Layer 4 of a small transformer language model trained on English Wikipedia (15 layers, counted from 0, width 128).
A neuron's activation on a vector x is SiLU(gate . x) times (in . x), where the dot is the dot product.

Input weights of the MLP neurons that the questions are about. A number n stands for (n - 500) times 0.00071.
n0 gate: 599 595 675 389 425 681 538 538 588 230 329 435 346 759 488 664 621 553 539 594 288 500 339 362 590 500 433 455 555 379 341 557 406 570 657 424 368 530 537 233 410 322 560 468 478 485 531 406 784 719 582 697 466 492 621 809 664 658 596 489 583 555 299 220 477 582 628 334 547 559 469 599 356 595 583 313 474 427 316 547 604 286 447 577 430 435 414 512 603 325 645 355 625 413 439 396 469 799 477 212 610 677 368 420 318 474 623 384 606 383 531 330 570 662 574 420 573 432 439 596 193 481 351 539 374 595 413 383
n32 gate: 484 190 365 423 599 401 348 356 466 512 238 581 436 406 451 653 537 588 259 591 496 719 759 399 480 432 629 635 430 438 631 322 448 647 521 637 601 524 612 222 425 556 584 453 461 540 549 632 667 533 595 410 528 341 521 463 597 442 445 452 379 710 371 360 659 545 643 488 662 753 356 601 405 254 336 761 540 451 548 529 504 586 453 705 614 262 459 585 738 441 579 383 773 349 343 581 443 504 425 654 521 630 586 353 813 621 650 693 539 568 581 672 508 487 523 196 161 641 685 445 587 504 702 521 658 160 579 533
n39 gate: 599 381 893 397 469 480 578 571 720 440 682 747 418 681 528 232 317 504 315 621 422 454 579 460 376 371 574 601 205 435 305 492 442 556 714 464 417 413 610 702 619 476 467 792 388 563 613 771 475 480 601 340 425 612 468 492 728 443 367 334 684 561 418 427 516 641 452 608 443 549 258 373 549 582 426 653 559 552 512 627 532 577 335 592 488 619 439 70 312 409 607 500 286 426 631 456 432 274 399 672 349 364 310 372 369 374 596 448 344 378 560 259 686 479 393 434 520 511 326 649 360 472 500 492 684 449 557 698
n63 gate: 605 686 576 414 372 331 399 444 474 619 717 373 223 282 685 579 533 423 282 576 487 547 418 667 158 611 529 368 483 434 504 492 332 607 659 256 406 301 590 547 274 254 398 457 389 504 293 695 634 692 516 455 512 516 529 290 419 601 538 439 672 612 450 205 572 653 715 661 638 839 591 431 517 340 331 475 323 529 416 310 578 496 604 341 504 366 425 491 528 386 637 471 762 305 451 406 284 483 508 709 420 471 450 441 277 524 471 492 231 323 488 587 338 487 425 683 413 439 617 729 692 356 631 566 576 605 319 649
n87 gate: 459 556 586 351 630 651 480 480 297 375 500 479 549 671 412 462 631 410 600 321 449 596 405 566 637 496 705 435 622 647 565 575 711 592 749 397 621 278 651 421 538 586 702 374 347 639 668 475 364 458 508 513 488 458 221 830 440 415 522 780 445 449 483 428 455 323 634 387 521 589 605 810 635 402 380 677 729 231 760 705 793 294 460 465 349 760 597 570 600 534 397 339 212 556 508 508 512 681 573 413 581 479 454 487 663 416 591 609 441 504 786 525 285 828 404 798 475 313 311 353 545 387 392 391 466 537 568 622
n121 gate: 276 487 500 262 636 445 363 252 328 583 555 422 564 303 544 394 518 504 478 279 504 496 448 634 174 273 366 543 496 518 595 513 615 754 564 625 514 328 417 555 491 252 563 377 475 564 575 399 463 434 538 531 466 391 465 780 243 335 554 280 576 487 571 385 428 584 518 671 567 108 496 305 390 527 302 559 765 855 636 451 369 715 348 395 749 513 403 568 383 563 781 500 546 387 77 500 634 663 360 456 660 513 434 324 621 600 457 684 492 316 617 824 460 527 713 541 465 243 255 658 640 561 721 535 451 517 411 333
n141 gate: 557 328 519 276 475 486 521 664 323 281 415 420 500 467 671 389 622 374 368 518 385 594 420 579 585 644 519 496 334 386 334 333 791 636 515 504 651 435 483 358 448 404 417 557 458 518 625 732 431 644 504 289 536 427 408 796 455 448 643 489 485 559 709 390 447 401 701 453 574 630 662 673 529 571 639 413 314 373 568 526 555 364 535 389 511 431 289 397 399 466 398 547 561 169 565 420 486 750 553 387 593 566 592 534 306 476 496 628 583 285 598 511 776 477 542 455 500 442 611 620 578 493 305 669 567 436 212 537
n174 gate: 567 750 603 583 473 633 371 606 612 676 454 734 574 400 552 638 589 646 532 664 337 328 492 346 585 537 119 858 411 355 512 540 683 396 471 386 248 488 568 529 630 614 603 413 585 340 645 363 504 342 550 652 300 357 569 588 508 398 467 595 618 569 524 290 605 649 376 452 170 455 355 698 315 676 438 488 437 579 519 652 512 496 609 425 436 540 443 529 492 397 706 480 458 47 500 357 524 448 430 380 358 484 246 318 652 359 492 476 451 316 524 516 395 404 519 438 484 578 606 393 380 548 377 729 259 355 598 290
n178 gate: 409 504 632 347 496 466 579 296 364 380 455 308 572 535 523 602 790 276 659 508 551 530 481 611 298 384 662 432 297 465 261 496 256 671 290 389 692 351 621 609 445 500 715 757 604 625 562 336 386 383 403 643 375 515 566 457 716 567 460 550 567 520 614 504 222 309 628 492 441 563 574 481 414 437 488 332 402 435 658 540 280 589 402 355 485 607 551 681 574 600 252 565 431 273 569 788 278 446 511 531 567 427 656 520 532 799 569 644 507 644 381 713 512 532 356 400 635 449 500 608 523 562 385 263 583 542 567 628
n183 gate: 449 595 782 474 475 176 468 576 557 349 671 500 428 264 707 511 579 634 592 403 417 712 383 442 546 649 572 636 638 448 473 434 453 556 323 504 489 464 511 686 620 323 435 634 511 410 344 578 395 485 339 463 475 441 437 437 370 334 492 515 451 601 436 448 511 649 322 541 369 477 392 434 474 263 458 393 644 621 525 326 182 411 519 558 459 383 403 323 331 637 575 595 465 527 263 416 463 351 604 430 380 544 541 534 719 680 386 596 699 453 288 393 411 392 595 534 563 462 413 553 306 437 672 597 105 438 625 359
n229 gate: 516 391 542 545 623 297 432 336 441 353 690 557 564 369 651 355 334 400 410 564 504 453 375 456 472 767 521 643 496 648 445 318 552 533 602 621 563 480 516 389 358 272 630 504 445 408 451 512 659 376 540 578 508 504 393 541 492 788 373 460 563 975 642 549 460 364 656 467 575 392 459 662 549 304 912 365 400 545 544 630 512 615 681 611 316 464 446 194 598 466 798 261 607 365 601 403 322 455 464 476 762 190 311 399 345 422 326 422 725 504 334 647 566 551 636 690 349 534 669 635 619 537 407 475 317 624 600 315
n239 gate: 444 685 582 557 521 654 509 324 718 214 537 430 899 645 377 562 380 396 474 646 630 698 605 583 445 391 586 633 553 318 482 631 585 416 560 552 618 474 579 592 415 737 573 344 415 405 509 225 514 709 496 522 634 601 504 425 573 379 455 400 572 402 706 482 436 797 619 465 540 437 456 535 447 370 183 654 668 766 431 604 619 420 620 279 214 400 620 445 508 495 321 496 500 541 496 351 565 633 539 610 701 434 132 804 680 639 539 588 429 453 452 967 393 436 529 418 487 672 474 214 342 478 605 615 473 112 788 234
n305 gate: 394 676 327 417 484 403 344 644 648 540 664 271 500 679 492 241 621 504 688 578 285 447 516 784 558 359 435 558 399 496 401 425 388 760 683 657 632 469 371 500 224 582 377 541 527 461 560 685 567 403 527 763 395 409 291 540 273 691 533 512 484 496 362 391 694 496 380 328 159 459 472 291 745 504 762 430 590 654 321 259 767 492 605 521 468 543 500 703 656 492 556 500 433 426 386 524 622 464 306 524 719 512 275 521 406 607 512 640 568 660 377 791 331 583 553 649 500 515 484 422 531 388 342 452 419 610 537 436
n0 in: 556 627 426 511 427 588 647 548 516 191 373 496 511 647 677 454 740 567 485 419 339 450 407 604 460 902 404 365 508 629 290 526 544 545 492 596 449 426 643 571 423 467 357 394 515 456 485 211 599 694 489 575 471 463 546 666 764 523 593 574 561 470 204 280 610 508 621 331 454 485 455 563 614 634 527 407 356 601 474 685 579 345 734 571 293 586 416 257 529 395 452 608 480 454 463 317 377 545 606 253 404 628 371 624 300 565 687 387 636 412 549 673 360 665 572 403 541 504 263 558 288 613 325 591 485 518 415 549
n32 in: 398 227 286 559 558 641 460 583 527 274 321 357 554 615 334 507 530 656 459 507 470 631 690 482 436 351 697 496 403 507 576 397 450 481 442 697 523 515 626 496 553 323 443 642 586 652 578 496 558 313 640 422 565 434 522 670 546 323 401 500 545 298 315 362 802 269 392 548 508 587 381 610 638 330 610 618 594 639 424 360 748 526 434 407 611 336 620 558 638 637 452 522 384 595 438 665 434 459 518 864 553 718 466 267 632 613 588 433 584 500 533 804 373 659 500 370 478 507 438 492 360 556 636 351 594 482 538 485
n39 in: 649 529 813 393 562 496 590 274 681 524 639 500 477 448 480 160 205 539 344 512 459 416 650 650 589 434 696 391 504 363 434 571 380 684 433 362 521 563 595 559 561 219 734 741 654 477 476 621 395 310 581 333 328 695 403 348 582 724 409 425 813 581 455 500 461 372 616 476 719 667 395 417 580 467 640 455 453 405 543 606 572 436 340 663 440 425 500 317 332 418 560 528 379 430 571 425 717 440 395 560 435 261 560 595 471 565 405 688 356 410 342 416 693 500 549 653 652 392 323 767 341 332 437 604 410 598 210 633
n63 in: 237 273 202 372 581 361 557 639 405 533 407 388 626 630 588 530 339 521 500 349 351 712 372 504 755 201 491 533 660 597 431 612 764 248 483 451 500 484 468 583 624 664 672 491 585 704 521 610 416 644 455 475 488 579 335 705 716 355 509 562 398 407 415 707 382 294 479 170 568 360 458 434 390 410 577 651 508 517 586 547 529 370 430 487 617 401 403 435 464 603 124 231 417 224 500 728 587 622 590 275 619 462 551 642 470 640 745 399 758 574 604 374 559 496 444 314 630 664 451 440 679 274 388 437 466 250 303 386
n87 in: 469 307 508 449 676 504 535 369 374 634 632 593 400 209 473 464 357 600 421 492 548 278 469 687 561 679 657 492 528 437 601 368 454 547 299 457 654 407 515 595 288 627 383 610 489 688 322 528 281 552 549 359 554 226 571 516 248 588 601 577 512 373 448 896 511 464 307 496 576 384 275 329 658 500 443 245 216 446 749 211 469 611 669 496 429 419 488 553 586 431 643 387 451 435 411 461 352 520 191 480 564 312 544 666 500 613 609 472 228 488 340 370 548 233 556 610 516 471 527 682 649 445 422 488 416 469 548 611
n121 in: 200 276 577 357 364 661 339 343 330 776 430 574 552 343 599 450 613 423 616 568 399 468 467 296 420 376 424 400 512 708 772 549 672 566 625 350 581 533 500 621 580 464 708 371 480 629 475 496 487 270 612 537 427 434 479 624 470 290 555 488 332 642 605 334 488 600 372 611 475 202 521 390 342 546 415 521 581 598 528 728 343 570 474 397 682 341 245 414 673 568 774 553 608 402 186 602 704 525 528 393 714 385 616 313 563 382 541 670 379 213 647 611 587 552 830 363 393 565 419 657 544 624 582 388 294 443 492 205
n141 in: 644 605 405 446 668 371 572 457 436 687 616 507 289 416 471 574 359 579 555 318 537 504 551 500 443 595 376 571 341 633 243 576 472 743 519 507 394 413 507 588 586 367 538 73 412 504 445 655 353 619 727 313 722 657 341 386 428 380 485 536 661 678 530 456 507 533 551 577 444 284 637 565 452 504 534 564 357 398 525 324 416 430 492 561 493 576 452 344 475 640 288 558 400 489 529 788 620 618 268 431 481 284 367 561 489 514 609 574 639 687 464 581 496 477 437 436 460 493 630 496 504 371 551 821 698 410 230 489
n174 in: 705 694 395 522 327 338 596 526 598 330 643 331 404 307 579 596 565 363 436 702 673 496 478 309 365 578 782 570 691 614 660 511 595 326 468 649 512 478 600 532 473 496 632 449 500 437 607 611 476 527 471 636 422 594 550 424 492 342 738 612 639 424 461 572 599 481 583 402 473 481 778 519 588 492 519 321 781 489 419 570 281 644 373 603 428 526 404 331 186 628 573 653 555 368 351 624 515 393 415 429 477 508 462 586 392 525 432 424 658 589 227 587 222 362 641 422 602 444 671 695 610 742 343 675 565 544 600 652
n178 in: 442 428 363 558 711 550 583 561 519 699 298 423 712 415 353 224 534 478 610 199 320 475 635 496 322 443 688 357 470 407 489 558 682 696 519 808 261 605 556 681 421 406 470 534 528 683 463 463 512 452 671 618 558 511 552 452 405 530 371 460 553 318 526 455 554 370 467 235 594 451 478 471 478 432 545 603 478 722 439 455 662 511 724 677 610 602 452 381 542 727 413 515 450 568 515 533 722 563 568 86 612 603 352 675 538 504 504 526 437 568 471 673 519 512 521 302 618 462 572 542 536 485 555 626 575 579 745 367
n183 in: 532 526 603 468 430 277 385 434 541 411 696 489 259 346 550 692 576 486 504 549 336 736 380 461 645 711 588 510 670 601 596 539 469 335 463 507 548 500 364 643 653 363 467 448 441 430 392 536 398 428 403 407 630 479 442 464 537 372 467 652 431 518 478 572 462 619 174 557 507 431 424 369 514 288 577 548 580 472 559 350 163 442 556 653 507 454 344 493 479 526 538 578 478 507 274 514 323 604 563 400 249 550 709 574 698 527 596 626 514 588 106 339 615 302 486 644 586 497 479 611 358 382 610 554 310 447 496 349
n229 in: 543 249 333 492 481 381 342 592 203 429 637 535 500 547 449 448 524 353 354 458 420 459 352 516 660 655 419 450 440 567 382 406 328 702 599 488 622 457 728 467 472 261 670 275 169 327 425 560 488 524 405 492 323 590 385 512 659 781 508 632 436 814 657 349 527 373 559 571 352 408 357 500 409 379 686 431 288 562 500 823 606 433 471 533 252 788 512 459 673 427 795 391 566 358 531 512 543 607 554 429 576 421 556 537 234 632 633 437 605 674 617 591 385 438 301 463 476 599 624 565 684 267 426 524 416 469 464 524
n239 in: 448 892 709 382 526 740 586 195 319 570 463 496 547 654 597 420 509 362 434 474 415 718 570 674 475 568 572 419 394 496 446 827 568 452 532 309 622 400 550 611 603 556 527 345 415 543 496 340 579 647 479 303 483 474 349 324 323 805 495 504 522 456 616 438 342 699 703 742 714 424 597 661 71 437 333 278 191 443 590 518 403 628 472 523 280 452 482 281 492 432 293 478 500 274 752 395 596 637 299 443 531 561 279 813 374 819 626 548 442 500 513 654 584 394 429 545 518 689 837 332 594 390 522 672 375 310 513 394
n305 in: 433 225 601 549 504 607 555 478 453 421 357 620 666 485 436 588 623 511 349 680 465 345 358 347 705 606 875 555 641 523 699 466 419 545 610 440 484 601 410 500 812 441 348 689 533 518 557 313 643 531 280 613 518 447 420 628 461 442 637 500 797 340 419 588 820 458 318 787 473 388 428 418 530 600 500 449 574 414 548 724 504 378 615 342 292 381 707 382 536 426 464 466 603 574 563 451 410 610 555 440 531 677 565 640 531 496 657 557 432 315 635 455 447 437 194 512 542 433 452 609 434 178 567 492 465 474 380 405

Each question shows a token from some text and the vector x that enters the MLP there. A number n stands for (n - 500) times 0.0066.

"sa": 521 369 221 488 553 516 473 500 363 566 622 111 435 535 426 567 548 515 472 505 355 502 596 573 400 476 520 490 503 621 563 443 528 387 529 622 365 439 462 264 604 579 568 446 529 586 487 609 542 509 518 441 500 415 423 487 501 581 537 474 478 528 547 640 608 346 476 423 621 474 375 508 456 610 552 574 521 512 501 528 544 459 407 423 487 506 450 568 562 433 470 546 394 514 600 328 668 530 438 570 380 410 618 614 514 590 446 517 359 500 377 617 471 532 486 466 578 598 518 490 392 540 446 604 511 612 359 525
The most active neuron and its activation: n32, at about 0.16

"le": 554 382 339 426 500 563 449 390 510 597 550 594 671 544 648 380 359 570 481 518 503 405 550 506 653 493 498 554 560 429 603 489 643 544 455 433 453 462 487 452 542 430 516 586 568 508 564 472 516 624 536 375 596 471 686 457 609 528 400 462 342 463 336 439 550 493 408 474 499 495 532 559 472 485 537 551 440 497 551 493 500 544 469 535 651 548 426 458 540 481 417 387 640 505 500 439 441 615 347 405 647 433 352 656 607 368 573 620 436 489 503 402 665 615 450 446 527 538 519 532 402 497 475 584 418 497 444 566
The most active neuron and its activation: n39, at about 0.18

" 1": 596 491 441 433 448 544 492 571 535 611 548 347 458 521 405 572 641 510 494 554 561 592 610 526 489 455 524 425 411 520 533 495 458 449 427 614 524 578 370 475 388 450 551 439 547 480 410 501 554 536 529 404 567 501 500 490 513 471 623 581 544 525 485 418 544 557 438 535 505 440 321 497 596 496 512 461 561 388 336 448 570 379 567 475 392 446 399 598 432 598 468 667 487 515 543 532 592 492 586 401 670 507 615 629 596 383 623 622 381 679 466 385 468 408 488 458 562 600 454 332 505 454 436 500 530 450 379 522
Which neuron lights up most? n121

" could": 437 456 390 423 546 534 580 415 405 478 493 296 415 471 318 474 401 531 418 550 509 509 473 418 438 623 596 529 615 469 375 518 557 534 465 393 466 534 403 373 365 520 442 493 378 555 498 429 552 495 347 512 568 494 345 460 495 477 410 575 454 477 613 516 581 306 470 364 591 442 684 738 480 524 532 552 494 403 516 397 426 494 441 481 626 484 415 413 643 528 382 401 533 466 492 505 415 583 588 554 463 482 618 574 489 449 595 607 286 453 432 626 561 447 498 570 483 549 477 489 555 483 573 362 524 536 555 403
Which neuron lights up most? n87

"ad": 342 528 515 513 504 596 431 382 415 476 489 545 343 476 527 469 325 469 453 532 553 597 489 595 586 569 659 475 363 541 567 458 601 418 548 556 336 545 505 560 371 452 504 566 524 561 340 647 466 510 470 443 539 393 484 490 469 594 424 487 600 514 535 538 530 612 467 278 456 510 502 446 500 374 411 522 568 431 577 575 325 388 558 465 512 456 375 538 531 370 389 361 480 554 527 613 485 529 345 426 388 519 514 608 571 409 542 452 579 495 515 373 341 423 474 604 488 578 420 532 401 451 440 727 454 540 492 524
The three highest activations, in order: n183, n87, n63

"K": 552 442 462 468 505 533 511 562 528 585 468 607 427 302 523 564 427 573 415 434 534 545 345 465 474 723 553 520 555 456 537 529 645 353 588 505 526 513 368 667 352 562 540 526 490 564 589 640 472 507 524 519 456 393 648 625 519 639 677 501 455 460 598 508 424 421 466 557 558 506 323 583 492 496 367 440 453 470 465 417 500 473 258 541 601 445 340 442 581 461 386 534 527 501 569 556 494 624 425 486 418 545 536 403 483 497 458 366 240 498 507 380 506 503 462 667 577 558 497 553 465 472 417 509 496 482 484 482
The most active neuron and its activation: n63, at about 0.18

",": 412 509 419 580 458 567 526 444 383 569 454 530 509 547 466 461 602 440 560 550 454 360 419 557 489 611 491 482 551 449 523 470 367 513 515 554 476 536 574 502 321 482 416 525 485 571 455 436 507 551 552 483 490 416 697 517 493 550 523 528 553 494 506 460 405 516 480 426 775 618 464 497 493 537 427 414 302 493 585 415 487 553 488 491 532 481 495 545 598 431 431 476 484 435 528 463 461 574 499 484 472 479 440 447 566 359 557 712 256 450 311 606 515 510 461 446 666 591 440 494 610 537 379 641 485 296 667 506
Which neuron lights up most? n178

".": 491 556 677 424 459 503 447 445 400 560 418 409 431 397 426 429 527 467 478 502 504 460 533 552 569 588 393 453 404 474 504 655 509 509 346 546 402 458 511 586 401 612 536 518 504 484 536 530 504 475 532 433 491 348 408 482 568 526 626 516 563 329 585 605 535 469 524 419 602 466 423 446 411 434 668 445 498 392 479 415 383 372 426 487 618 516 517 429 577 352 417 579 545 399 647 547 550 561 566 503 499 370 460 542 470 426 594 534 305 488 410 492 534 642 457 359 558 571 482 634 644 509 424 356 458 273 632 603
Which two neurons fire most, strongest first? n178, n39

"se": 546 416 367 403 500 434 446 383 555 479 422 441 570 684 524 440 431 543 497 545 385 462 579 524 465 528 567 569 623 530 548 542 534 461 580 544 439 531 491 600 471 594 551 520 552 513 619 452 451 589 408 290 478 443 467 461 497 593 620 534 455 623 477 642 553 467 436 458 488 416 513 557 518 693 427 590 514 399 495 528 543 578 518 649 627 487 421 582 500 549 634 411 492 358 634 389 557 516 477 455 560 370 452 344 461 261 559 657 343 559 536 531 448 614 450 548 565 497 445 582 472 578 370 557 428 470 428 383
Which neuron lights up most? n87

";": 552 535 654 571 512 591 448 272 386 606 340 596 471 587 476 415 516 556 403 555 457 436 546 499 418 571 465 463 487 470 501 623 260 458 577 507 457 479 513 576 394 496 500 454 537 470 436 466 449 637 493 509 505 446 459 464 583 497 543 547 496 360 284 368 560 563 559 485 635 599 494 513 441 523 382 573 595 308 583 533 518 495 446 642 524 521 450 585 572 545 464 527 472 515 642 538 430 520 607 568 458 489 440 469 493 434 535 631 397 434 427 472 479 337 440 595 442 511 528 583 516 464 557 672 370 385 584 287
The most active neuron and its activation: n239, at about 0.75

"m": 574 606 561 454 462 510 416 406 654 471 461 376 491 496 550 500 463 557 589 445 452 529 509 399 441 649 522 469 539 540 467 599 538 454 514 528 329 552 430 460 508 432 548 533 422 479 601 558 512 480 565 485 483 309 425 569 433 498 698 601 424 442 445 595 495 655 488 445 641 464 371 542 461 475 349 443 499 310 572 534 599 704 518 415 534 490 505 598 528 470 466 424 488 531 608 538 481 411 438 504 484 537 538 617 711 361 448 391 449 541 367 455 566 407 596 495 572 432 554 608 591 510 421 586 625 366 308 526
Which neuron lights up most? n229

" he": 471 270 467 464 544 468 545 500 458 577 455 649 530 444 436 485 612 499 482 551 446 596 449 448 494 333 519 532 536 571 531 505 448 461 557 224 597 510 479 432 248 455 438 542 415 497 408 471 546 533 487 598 510 599 528 406 491 444 493 470 556 471 414 560 348 392 485 502 540 561 487 639 589 377 591 527 548 444 622 450 554 294 463 461 541 479 308 471 594 556 647 469 553 403 646 440 529 420 359 452 533 373 452 690 505 487 629 504 372 515 353 672 480 460 497 377 562 547 512 525 608 574 539 508 514 539 361 572
Which neuron lights up most? n63

"lo": 516 568 457 386 505 514 457 455 474 596 475 582 450 485 540 348 419 474 550 500 550 496 603 480 493 427 454 520 587 449 606 539 496 498 553 497 428 555 468 573 746 526 342 620 447 548 374 584 549 401 424 371 680 397 647 554 559 522 469 610 450 472 434 444 564 641 499 435 469 514 541 633 506 565 706 474 482 475 533 507 570 556 360 582 461 522 429 492 592 467 378 507 501 558 393 537 449 495 461 540 523 349 479 492 475 287 477 563 265 568 643 446 449 758 560 469 304 532 583 558 578 542 461 510 495 565 427 445
Which neuron lights up most? n183

" (": 483 449 386 628 468 504 503 525 402 562 639 415 598 413 377 514 588 438 470 522 375 615 499 558 511 501 410 468 695 559 542 518 664 636 611 558 470 454 530 474 343 452 498 533 519 439 354 453 349 486 472 665 584 321 397 635 538 621 472 544 415 540 501 519 589 469 508 404 500 596 362 576 399 516 516 521 520 390 439 545 496 424 612 548 463 533 474 496 524 540 505 513 431 575 496 569 445 465 526 679 562 395 480 516 461 445 505 564 319 623 388 393 478 449 462 535 474 509 595 456 653 509 437 621 556 393 486 426
Which two neurons fire most, strongest first? n229, n87

" de": 439 377 452 528 591 644 493 484 417 446 523 412 385 581 471 449 521 406 566 542 416 512 571 511 673 420 506 453 523 576 473 439 531 448 534 348 497 446 464 562 438 475 466 437 476 578 370 505 520 557 479 599 482 388 315 536 640 527 525 585 496 478 416 367 440 476 377 655 432 424 597 495 510 443 675 517 485 396 484 595 493 475 426 512 506 595 543 554 508 432 452 494 527 549 541 428 649 568 414 481 529 412 581 443 425 368 479 539 348 454 261 752 488 422 515 525 506 605 535 607 442 534 552 704 473 401 563 508
Which two neurons fire most, strongest first? n305, n229

"The": 485 458 375 404 547 602 550 503 523 559 452 473 483 551 451 585 608 525 462 534 603 447 459 495 389 460 507 478 491 554 424 496 522 480 421 610 583 495 476 566 264 586 529 416 473 540 437 438 549 458 561 589 703 519 544 479 632 503 358 573 563 519 518 565 302 631 509 322 797 592 370 433 484 428 459 482 527 424 488 421 512 558 523 434 469 560 561 575 454 630 632 496 441 577 512 539 521 602 252 407 485 445 448 433 345 498 450 525 370 616 521 533 461 538 457 462 406 391 399 417 546 500 468 457 563 632 455 593
The most active neuron and its activation: n178, at about 0.45

"ed": 564 297 646 508 508 540 374 431 340 466 289 413 444 484 400 573 385 412 393 509 404 562 478 459 363 484 528 447 442 453 508 519 430 454 539 330 528 624 501 454 377 544 488 497 513 503 436 565 397 593 398 329 406 456 492 447 439 512 487 470 409 493 357 500 351 521 423 300 627 493 510 509 587 530 562 510 468 456 592 502 476 408 697 318 435 517 510 575 480 615 251 572 565 444 503 565 434 430 557 441 514 492 438 490 514 372 536 436 384 557 715 420 537 421 564 517 416 499 378 495 532 497 520 587 507 474 370 575
The most active neuron and its activation: n63, at about 0.39

" and": 477 549 473 523 502 602 522 424 392 554 565 442 609 533 459 394 439 473 526 512 499 458 518 490 502 350 604 461 584 582 398 551 494 497 522 511 600 533 522 579 459 633 513 533 529 592 502 460 467 626 468 535 466 534 434 413 496 412 629 595 619 438 506 526 338 390 561 323 758 510 499 467 478 525 530 482 328 395 650 468 537 467 533 495 618 499 482 448 600 526 497 484 518 416 679 590 503 720 514 384 483 597 431 500 671 588 514 598 449 495 402 621 628 498 432 572 626 582 627 448 530 546 499 515 475 494 710 542
Which neuron lights up most? n178

"ent": 571 546 468 489 505 481 401 459 380 463 453 383 378 488 442 492 304 344 493 475 573 578 467 466 592 514 521 560 400 573 500 527 629 365 451 360 433 460 532 709 327 500 556 518 463 546 363 591 425 529 552 425 399 481 606 488 433 572 458 550 474 502 601 471 565 564 488 413 504 423 512 494 349 543 457 527 430 524 581 456 562 445 619 561 551 496 479 550 494 608 337 289 495 478 380 427 497 636 458 556 567 502 363 468 534 372 574 591 372 643 574 529 615 582 520 473 295 486 487 570 529 520 360 776 484 542 574 514
The most active neuron and its activation: n141, at about 0.48

" Thomas": 598 613 673 436 401 540 469 518 495 511 666 406 507 448 617 492 710 481 435 514 441 452 386 609 472 558 524 483 596 431 513 609 501 536 535 402 667 483 516 549 221 491 595 492 554 505 369 424 410 468 468 376 525 498 406 643 591 492 516 647 563 452 571 427 427 488 454 354 478 479 466 514 371 300 460 493 451 416 441 537 485 342 484 591 456 513 477 535 654 325 440 508 601 446 558 395 579 455 421 405 479 464 727 614 506 231 501 587 321 459 455 591 567 535 466 530 533 537 466 503 371 538 518 425 477 509 465 460
Which two neurons fire most, strongest first? n0, n87

"20": 485 452 474 545 571 602 483 446 622 548 496 457 383 525 536 522 652 481 483 464 567 503 530 474 745 386 551 551 487 562 425 522 505 441 387 640 645 554 459 660 394 564 521 505 444 494 594 506 538 571 602 532 446 400 578 705 404 552 417 567 476 681 514 482 542 479 496 457 470 484 369 297 531 543 561 510 557 324 449 557 483 486 492 573 457 467 564 498 506 515 499 482 400 401 497 528 489 467 616 364 625 395 310 495 401 504 488 544 460 581 389 486 558 421 383 517 459 627 545 563 522 377 334 531 486 422 492 284
Which neuron lights up most? n229

" |": 492 371 515 489 491 479 437 498 607 498 539 403 439 399 436 528 484 538 459 555 408 225 421 517 428 513 562 470 483 499 522 508 319 511 565 494 453 541 465 582 494 481 508 474 512 441 511 519 528 494 542 538 573 446 416 579 556 503 557 629 683 438 572 536 587 422 476 511 564 558 443 364 436 567 648 555 547 513 504 460 575 547 600 433 287 548 423 472 607 426 479 495 499 576 617 523 512 518 482 454 680 470 457 579 440 403 549 542 428 548 463 370 473 554 387 503 438 643 628 664 490 508 511 579 465 549 456 509
Which neuron lights up most? n305

" fa": 542 419 418 604 650 607 472 520 460 520 357 480 576 388 524 521 540 426 513 540 559 591 336 546 644 557 498 496 535 591 498 519 541 489 653 358 462 521 431 390 520 518 534 599 463 579 412 546 576 540 517 449 476 472 496 442 495 561 594 477 539 504 534 555 493 476 516 487 351 494 436 390 485 483 516 463 647 380 582 501 407 465 370 377 557 570 531 742 696 547 444 451 491 631 473 541 580 548 381 512 446 474 717 576 541 559 449 546 335 531 216 539 516 486 534 536 486 498 430 642 463 485 343 638 378 448 436 605
Which neuron lights up most? n87

"s": 528 436 457 564 561 554 632 449 445 534 674 207 453 500 506 445 516 524 531 440 355 367 365 577 413 473 413 492 520 450 639 614 391 404 457 647 472 520 422 432 588 632 647 517 550 492 554 485 554 429 474 441 521 476 577 523 487 514 432 595 501 444 460 463 570 390 476 440 506 504 455 449 416 513 490 441 537 354 418 411 447 427 510 351 499 525 542 559 685 542 514 398 435 558 529 500 501 498 434 600 439 483 470 404 479 398 445 447 499 548 369 543 538 686 530 601 687 668 577 424 578 499 467 632 506 415 382 592
The most active neuron and its activation: n121, at about 0.12

" who": 475 376 568 432 464 443 545 417 537 519 519 372 598 337 426 501 586 447 566 482 467 504 466 508 506 324 520 502 656 624 511 501 397 318 465 224 533 605 523 306 294 537 484 518 474 547 497 505 537 386 518 630 600 487 546 409 569 450 464 431 465 417 521 493 350 399 454 457 438 557 563 503 517 401 514 472 371 406 584 502 479 425 399 599 552 475 408 494 577 511 691 448 489 464 524 599 509 498 487 348 447 436 559 649 581 409 617 627 529 586 545 719 546 475 512 531 678 490 614 357 639 547 525 391 534 547 467 565
Which neuron lights up most? n178

" area": 490 379 470 464 427 513 518 402 416 531 708 504 529 548 403 538 496 393 509 435 674 455 578 485 557 550 500 437 620 552 388 543 465 504 488 374 470 555 445 376 487 318 517 519 447 546 464 429 555 427 405 388 506 452 298 582 460 365 535 378 491 512 536 630 445 523 558 524 592 569 538 379 533 536 581 423 474 383 494 462 521 491 380 498 505 444 401 650 713 513 431 421 380 533 356 491 507 551 341 509 554 506 589 498 517 457 498 600 381 480 352 506 556 322 509 582 517 559 348 475 655 511 535 537 634 450 417 438
The most active neuron and its activation: n121, at about 0.35

" p": 397 516 426 564 513 583 455 454 376 489 509 161 463 396 488 571 363 357 471 425 417 536 342 516 559 508 512 431 476 550 492 583 521 419 584 446 538 408 474 453 522 482 578 516 548 545 479 360 687 481 408 590 524 411 665 546 518 454 533 475 420 400 470 613 417 512 506 466 392 459 434 613 479 588 399 540 491 570 596 477 587 430 473 539 502 545 500 556 837 583 437 612 484 499 613 561 573 529 480 502 490 535 579 476 434 419 547 564 426 429 305 574 573 633 546 448 592 550 580 599 489 434 445 556 476 447 382 345
The most active neuron and its activation: n178, at about 0.25

"ing": 457 468 625 555 509 527 525 314 569 551 750 615 391 554 533 519 484 370 524 499 479 431 598 448 499 468 514 474 444 604 390 498 438 366 635 451 494 484 508 755 505 517 628 504 462 657 552 579 324 574 424 495 461 412 582 448 450 395 440 430 406 458 452 616 446 528 402 280 533 486 477 452 487 474 485 473 604 518 493 550 496 475 611 465 498 524 472 473 583 597 294 468 687 495 507 464 403 274 380 428 569 556 406 587 486 351 573 396 510 416 389 378 494 457 496 511 377 535 504 519 544 489 614 451 435 470 439 426
Which neuron lights up most? n183